Layer 3 of a small transformer language model trained on English Wikipedia (9 layers, counted from 0, width 96). Numbers have three digits each and are written without spaces.
A neuron's activation on a vector x is GELU(weights . x + bias), where the dot is the dot product.

Input weights of the MLP neurons that the questions are about. A number n stands for (n - 500) times 0.0022.
n4 (bias -0.051): 479731408467244449479610452483507442462421728386463514595514382500553204608522470486536489587521261321366556631508717409563621476564333382475472599601306657560615469263418523305666500507305257578507281326463302463532216694482472490434572449425550649537400559361588368579588586551602625609
n17 (bias -0.104): 425391578462238533572510430298422435540406611678367630353516464469446493660662710582603578590541324497428473353659592353396574638373527583396413465618630606436514202392575695503507605703561500646393766564511579474430523462279419587779524335575613493575554358449617490454497434346466539612
n34 (bias -0.112): 456500526429437518554605602413530524431594624557464494648515298487620361442674447360538576694650585337491609288561624681350575422554643407391391589588689363515506416507513367503410509641566476569570387334490316604517558510246358516622426482656780481497570337426473503525412540289579336446
n61 (bias -0.119): 427289590659543728563750564706391437323405420622424583351417406557403454373467578650496471486670439671520575579567257456572539671406309544627395662543446559409532527264584569769641367384619326487344584500623533480543637602486338391428245573580510500536358561610599451453522671497476646400
n80 (bias -0.126): 409399588538481297456578431334577373390514546452316639449438733330513234421393718310637574521449486557657490364600402776350583557275408487411483605434622541389366433385721470427490759521416477497422291638390611529551484294421517609391480568486568563497386543497558500398675490520513455705
n90 (bias -0.110): 521356614272591408276475386593551510169755205678405405521395548504623359522425556557529669478646584594521476730561443512528386486447546573328469163576431429430572716351489590476338513636416374490456654585589392463478722392568592569735475557567457320473667393642432533464513500633507635447
n91 (bias -0.042): 460701681574348511725359394428528267528561252467728493580406564526320478452588527631394534441435451618308436627269424226600493568631609475445419594722426496395489422377306536400198666474486594676638402621360500548403395625533586348305595538641485493590667528693638645439329479531421656496
n100 (bias -0.085): 746557526577578270381611608442785512311465289273320414510641325261406504383539458405322300483451305549528552530645549486585655585570377484475560559408552648189869693467414256556367431301492678426363686401598444415720464492400243452508682562878475636629474464385441508404336504540532359579
n103 (bias -0.088): 429511582726409777486264553468571533604374543438503285500369493566381399726554395510620401517425549540424443504648596373692606772572517543293523454462676469634469503535496609453614678717542480523546375400486748510533349390604581480514641672524432553536697553446539532508333405385385760533
n104 (bias -0.012): 518544392453720463426310425746579654535603566557336472314403447591476666497531478497320506406494525638597465488409631376509699383449592456500355472615500521464479515446556657561449411524494640506593589624407356598526506281557509517414368410539682306441432483400390658583558437592509551462
n130 (bias -0.160): 670519544606348349625496452447514442507571276557470463620378385482528536392560616649521666652546577479452486602532230649402466633418447521439628717547400671513676573295474555291586272511537206605564384593467489677592637586561528694738571524646375324557697782533442450464355394462349409477
n139 (bias -0.119): 541614457449405603441569386451536503547485598424543470552681618335610370416286584376507436412593496483337433383586707420449487398372507645521167261201587604284535595762446394639388211420480610523585517374532456351466463605406521564500531454672248675467457557635549420546515477550555582650
n140 (bias -0.018): 552507493479472491467601510500317550593476304415575519428644344410412420537510412425605463786536649494339542581493663686420506680379376682672749692383420238424444516422442705455483616421299371643640384480449428525593579437576545634689490376477556541432582319485541619602416462453506403413
n143 (bias -0.145): 197470437545346782496691575630566500751342368394612787406356530454653442289449523618459399405541760456355627396699504472524465548467463433381342550550504679443438659642278558361673526455685594639635703275348457710413387414615629472601512461366687891442377591663643515704551531434464759539
n173 (bias -0.020): 575434578622340626484753430600503512433523592372646396536637620344556627462549453431528474510647571546482436561528484627439370227672422540459384739287628456544500387535510490616538541402533497426717476461370438529567422342623512594651481243466619579657369458558479471612458638485596536391
n192 (bias -0.069): 617457563437395471500302523620478606671404546497497362645497402531240579462479594625320284380507663520319526441565574207358519411712567378439405441548546412648378484774309574411456566446577422516676438472496528696668315344599580589299571532507554638682651500513397503361554565416646548493
n201 (bias -0.067): 350539489469601595577408706696497356500709519548378636568276496541453269295338589364703625660416640439676539308508467802482455295691526600363364579672382401455522697384346286568366582459420419420552645339546454404542359563655544600534655358467636290699626539411479452565539553574370385407
n204 (bias -0.080): 435598425672448454411462536481451624426500504493386608631376610559622274424335417384318635417531539554233523507364360528581468581455517704548430574674470675599510517651425560383309592610494661519428490511532558295564533631400564600472393720497336696630822719360321459576382615464378559464
n226 (bias -0.014): 468327421411479353541436552685285625503577336631615263374418440377648455474580547411413411568583467434638590281460535552447503290561475559375407470695537407580388363378406738509610456394494469618433641616583523476676531523326437481599426422427455677539400596464436616308311586531478536524
n230 (bias -0.142): 623424422260610561399504565489557425617697527541546561626575566393578515470233580328553523458216523437554800680559833413721768544373246547379515562462547804409364639525508636507367347557443568493407554367516394609610536470613626668550556415418463504226391384416593507283497626320485475560
n235 (bias -0.040): 556576568494535515475631684491393375521562572681491506377533594351420643383493389347472552408572626589386625522695590424564426457503363311450673606468454544509472390355448524506348334525332446497592524315669421269361389506475494543564613636678594476559317361628372366584569494593324574450
n236 (bias -0.070): 593488399497635348448586736356461661313480421519500500574471352256478409588362601406655624557226411271377727692602616626511376570466275686795650492492635421248485665356602401584466695587369471393593558418582346507427435277617530321446534557698568438482559602769550573412463583576496536444
n260 (bias -0.086): 892613291584368267603418321400555335400392255463594262524340449805508421508453339315550547400320619548457368420514377600452469464570570416599416678684328525435409512315582586351342496148364563558687472316517065546463374512450520524305578523213328448613474528462523569518431563334532469195
n261 (bias -0.144): 536624669627326535703377432503294611657668462547567456392503690381233568470518562523557414361640493421417490500617483341516453471533730568372705387571668570544342464304472800435497404547714586491487551531403829597598567359446424604407580541417413484503455542506370385478364532494372506500
n277 (bias -0.106): 461315389431480596475376514747642575521320616528578750249517352406553536666612358496429702439603515423326476478460479463563537549731631562583458555435566731583511323307332348622565384425638517237547377626711507663484421486378412659577239688574461500399541421493378490714364548480472595609
n309 (bias 0.072): 478554543485404552421576558509494554608460407497659443456347533455566442510639565727544510532349539401397629429650513606398435286513547558564402513619387494532567448293354354543474500379282512799671403434434311470464388541586650528402503649554405601533424198418554582387368597582506683584
n312 (bias -0.149): 648492481328235629489554602364569344457466275384448507677403278585478618393382388424365425688551444593315394485570518352482373461529504535379323481493641405242423479365626420429397226690538455490697591504357546578500538636723716408332620699438307401459530416524355331520635462531686576485
n324 (bias -0.043): 323488684409658552518496581497428593461523451471379541639434560375482404526428638265690620460420537300587440571804583420660493532282435486346444721382511500642273404287523373433346480624579406772431476628496508452713524537701644454276489562435580394569451528534486837662381430615543324673
n337 (bias -0.144): 392347355609302450583470361549380463765606559382400629571433405589608659504028553483412275686530684449370547607827282789526681179666774521460300284629339596626373491456537375619575220465413638380591429445554706614457508381553453751185443372570504403479532285755367463729372446521577413384
n338 (bias -0.124): 533625615444398681345470585598474471437447493338398494527227374342490350377670437564429580230655497636277543600347393305381535467665416526514569604497526237462561480800465604556442506432376539449577591416409447657428555456402533539420581545487591631538676487572420218474625526464440586268
n366 (bias -0.015): 322425521654554526517753516468494623523183652761394497414413458359503548579663500514578514452385584403363338573481416453557398712662726520425256364466401337304398381538369507520353497548526468529416432486468617522386500739589500358507429650534392566600345477509378607391614682513500555679
n382 (bias -0.126): 483460450630287503626500599423532383457590482493636506508396635306507735445572452524685832607340697268457520657655527690577580456326544553497434553378348603427514433261525522537628430356555431494630543532379514538406644424507611523458486623486602460649397312510383830519612326543456386511

Each question shows a token from some text and the vector x that enters the MLP there. A number n stands for (n - 500) times 0.01.

" play": 354487331487512541577562618486397453429579343456473438216686596605460416695453407460476707659439564374551593520731263217483390438646518620673588512666454552707573553817317516368547355585535425502459304722372442429604521570471353474653593461509420315509322471434754487369505373637536298634
Which neuron lights up most? n130

"or": 335474343490473641593653577399427418491631443389599404210603466711371458610490495403416705596441550568616511524627310149473362433657509555661661578646519528602598593880439431456490481596436461459496315747273481329463483494521316529559606441400564529358420504547559569222669412678617359575
The most active neuron and its activation: n91, at about 1.3

"\n": 455544322531626606600584655433400508442512301456558454266696378722544400638483457354514592746409637499481526548706320213519398449600518627652553503634558611606581628778309531422439530503515525389389286666358456351427517450464324429640556459458515280329398513388682529288661419610618307693
The three highest activations, in order: n140, n236, n230

"-": 460450378654464625606548631470513414414595336323536457270597436666529437575479412411479689609451661531634469588654210192455541353668480656650651532676577565617573647882440500432507384478475402474476345676369355356469494444512401482524673500549430345419391522495569562254764348618515265519
Which neuron lights up most? n130

"===": 431547304470545624519586680506496493423568346544546368291599496682536536649489296411471610650538605565474577474749250175495440419486499625605557443689522571567625564727407551420418484607589441426486283614370438430533627403520322399660608533392406312433381537386672466327757357584581217663
The two highest activations, in order: n90, n312

"d": 370501358582627675644530543524426551401586415365478383216659516693491458720506357392474649565473610605631539583771257155466394412640512470616635596514642580526609599761427471393511517603581472449476271610289464411411499431412401477498582486390378426423434538489557527209643376654612433544
Which neuron lights up most? n103

" A": 394462353581608657569599720488361483496577355351597440325543458722483451569517417433557661716541638548541554547698298172541525402542526516681583446640577625658564582822303521412468521623443594474286346614305377374378465421387311419600645425482403459258293533396642509427687432613551328507
The two highest activations, in order: n143, n230

" members": 441499404386479635573621639434512556468651394469551416191719598668467391675448472397412611648488661543551513515648385193440401348632451669722573596623540601571570523812281508571491443607529363447519328664313379392577460500450428496507596537467508480432262442461659508378513273513598260630
Which neuron lights up most? n140

"ud": 336498336595537652593622614460457560480665373423535394236675694695388388644438382360577693630466627474529571599769361192532367379553448492612639578528435580632576537687508417417524537478478356401481364742385501380434557427494404507527637578480476439324329414446637583315628311704534263543
The two highest activations, in order: n382, n324

" B": 323443401588496679548666692388414604435581348359606471271610543659453376655474346438517725713508569543495558508662299184386455391610584544623654491665567571575546507850386514493528493623536397488404361675308393369414566508432348535507676440532463450239396437449640553365669341540595228531
Which neuron lights up most? n140

" st": 363511376599393647569647639413528554475560429286486473238637547618389501729425365438543692632426568511610648589708267225411443419655547663645635512588530498660547476884455482447456401472581408463332337567392327343483476522426364440497677495622363382473362458404599537280682461568586297709
Which neuron lights up most? n100

" John": 418499373498532645586562733491367564419732510386535464218668565672508355651578409366439689541474581424557569532692306228482420358779485559714658593631524626525578612840397510429432490575501385395436338729352462438524426536331324473624571580440476374302351495474561463278530238544575340529
Which neuron lights up most? n277

"8": 400461401543577598733649500334471517419564420388574451228664485709549477595536476318498651545481612430632606509704306201422377372676464584683635512711551639608530566770414414364469492593418502525502292658342441391447428421424454478610578561397534362417291494362718521269648474608568386483
Which neuron lights up most? n260

" s": 397586322619492558658591621423408510440577412425502526220624622625572408592397415408448589775394607469552566666741267191456391468513545552623649419693462554611600621868373474366558390539737445476410371603318386345442592540391372473595623450487439385415314487432602555300576335603585389555
The three highest activations, in order: n130, n382, n143

" 3": 431559379602574568615530697470455501453581355322564455198706429729549337617529401348524622656454550565576558484707368207306438386678505556554601493773521613585503678695369404417493413550539519442390256719292461395454516467364472527603622474455403540418310480396631552325650389623570472563
The three highest activations, in order: n226, n4, n309

" W": 405530393589550603661551648523404446392636373322530545279646545679544375655558313419399715737504555529441584534675320152434416435698550536649594541640601528538505618900386421405429544545592475532383321656299409418374531472405287418571572429467450418355404465456703618314569360577585415571
The three highest activations, in order: n91, n34, n140

" |": 441516312548514660616510718462438505518533340345562418263640478749606482576492423448407633611417612586530491419707276155476449483646520624539569525637477607555491501754340479374417481611510541449465300696338413396458619442442290499540732542396448442446378552339693474332697413630626331598
Which neuron lights up most? n312

" for": 260507310497496602641565689537414513508636357473502406209590458725480493631502466364484723681310584604600592456677372190530452430670458625676541524622578517549553618830428444417495517615608444485489358672283418279613456480437377451580535539485437371412369587381593490281621391598510320576
The three highest activations, in order: n201, n226, n104

"eal": 393542312493429643717636596440493488500684448440476415230698449676413447583536448427486643570520579465614665548745310161478310347681535582724607577616525487538540587869462382444465521507442347481442343705316546398469566470471386596519524476416527391477281567516546464270617338585618356531
Which neuron lights up most? n192

" =": 327571405566487593587585674419433448455584438398522383268539465706520403618507591433382715608509653559641558604699312216423289447658428747605528619638479592592578606714426464375387455576527479458488370675331406389610632371469434435665607494426511411457351524423646416190595247518561310540
Which neuron lights up most? n130

"4": 486441309561505655657665511372505505463598402360594431262697540655480432625483447391542679560440567547680647521723327194469490363654513591633652477686497603611559513761452417357421490489466448494467295738300424369456494407368339506580626597423423484362344482371680486265703485580591313569
The most active neuron and its activation: n80, at about 1.5

"ec": 299484398476536769627671525470360524380594479346562426267695490697464480620445355436471691568460626567613584527662364213502496348630412681675584543599562503547547570862435402439449552545448497399537308551203441385435536468606366514530685441503479464499411406442608527251706301646613226557
Which neuron lights up most? n173

" the": 411522356477610630553587725423388476503631443455550400254606462709518545594558469445338718728387571444620579537724298180397466450585544585663532439607507608616587558814367486455473471623551482484379315685303344344406496399496327430493638560554457389397329508448663512308684392571495295631
Which neuron lights up most? n104

" R": 407500416614489681624580677443411532470700334282506455263603586628475373608492358417543698635452575559489491522734381176396391431695542558671627543659584586568511633863396472431483559599600448445426309587251432401369567501370324490535611480494427428237397522403594450308650374651607345572
The most active neuron and its activation: n261, at about 1.4

"ference": 456511390532469632658603616564468521449541418429497441231549516730517519642438470408494697609487540536513572474736317206339291387617458667699606552646560529561603495768310419381452413476457503499459274746289549378605566451455376530586603453442394451418283452463601546277614325626649341698
The most active neuron and its activation: n309, at about 1.4

" Re": 413476460559484665604633647523454492372631412323421514245638517676492413736544323394506661594477580584411571467736384183446323437562396638732639545653534571543501591906385485526478469508554396480410263589224456340427490470353394542550649506405414514337477533549597472309689405630604309555
The two highest activations, in order: n338, n140

" 7": 409487395553576577606558660554414565502532348413558468240723631718562343619478352381544632553438594534601658446761332170350476406581531558509582453733522583618574653752385422434427450557486472432361282765377461374407493425394353474617635448448435437453344505308641494342661442604581461596
Which neuron lights up most? n226

" Sc": 451586412503527719593593665425379528493642362364546492268563601641359472661481284528436757642567581530532499567608320164472458415672584553590681502657508516607519617804351504353499500602463487528343321600341454409490515456381320541489657450548354416402373319396552498321749352660611293555
The three highest activations, in order: n261, n338, n91

" b": 403541342634484596585678662383446613448514341508585477220687616641443420632466395456478642717476562503559569606713233169423453473549602542604572394681496597561567578856419488458530395575563410491360372691353391303467569525405351487488664428528426392358382375414599659289598405615589309523
The most active neuron and its activation: n366, at about 1.4

" dra": 416452282474435569635540656551508482417655342499589496229661537714460361646542412372527695622566566424591599654747204212549367384524526581608628427643510540604614534910398464408531438474561508533415282597358451300538483493374417521529619461581380351539348434433645544326538381635559304573
The two highest activations, in order: n90, n226

"ame": 423486315461602626593555596543461503482560408345573426242644589682479450634410404383478638582462619462493583606729270172454373386668497536752670454704500532588616483840293442423433584505572531475448336729258461418578479413416362542580643490412381443435406509428562430345585404674619290662
Which neuron lights up most? n192

" did": 378567352431406604666561648472440540480657415563508377224774513671494410596415446374541736640339541582582619564685318197583412377675513689688576518644590553522457630720350465402471467595617474497480369635342433404500539422493292453539588473501445432470311582383684438342493301589533233580
Which neuron lights up most? n261

"us,": 325468406523585583693659677481474458446633372448500506204677549727510451637519539328396675515430529547584435587690320190357480319606581708756501521680534547657465553732437431350433522605571464426551385606377467366440505520501342500538614531413471367386337546443607442289636318552565330606
Which neuron lights up most? n104

"row": 354459289447492717621561576479414450433515368368512420253798473616458517633512429412466700532534573453587665559673249188557382358615508593722703526658619579542526564854427424398357522561436371460507335625306448453494544494491423517562596489523450470519347563491605465242619397658598303561
The most active neuron and its activation: n236, at about 0.65

" conc": 349573356551466701664607602402518508490570459384492446302633538686549450731336346402484625704385612565615597504696235218584503344489504686672548537715547445547566429864500485462473322656567437419320329563347485363458639478391382397485640547579441410482349313497615501367571306495595237673
The most active neuron and its activation: n337, at about 3.3

" Loc": 369518280535492665553566684464452459478489386357559481261548553672453510627409394499402770604590615456534491464674311207391295470632531621689558571635588588724592629712416480528470436507569466437431290541286434458493533434370300452662631500377548382341397561415648474304676385620638238650
The most active neuron and its activation: n277, at about 1.3

" 5": 433503402578582566639593708471400504488569369369607424246684487712537353652488407382526685637477562526647624402670309236334523330705531606611592478733534606602461626637362413448461485608412479481355288622303377423428498451421424456599638489476447374513307548327684560280690409679562379540
The two highest activations, in order: n201, n226

"ol": 353483386539505695634650532501433528488600451393539457216721549724471388559557418347417658677420652483644529488787278203509497484542434577567688586648525543604641536683474420493466565562446391434414328702338532333450533425431286406519631530455503429295311486515527556277595382646579301572
The most active neuron and its activation: n80, at about 1.8

"ation": 459501332481525708611621641465523464531479411380578488239557457680380484629420474401378668617558582385527552465654262188409375345707473611718564524650613573607540545711343430440477442520536479487480380641255455412551524391419347347564673445460463540387403498418691516352794379708671297672
The most active neuron and its activation: n143, at about 1.9

"ical": 419519413451485683622638627392430510528631399355531450278536445618489539669513552440375705541501549406536614425688405184396362307721383692688503531649655498588528557803408431396551464642433455513528306558206452340516495474591374423541582568502490468461334482480545497234763367696593298640
The most active neuron and its activation: n312, at about 3.3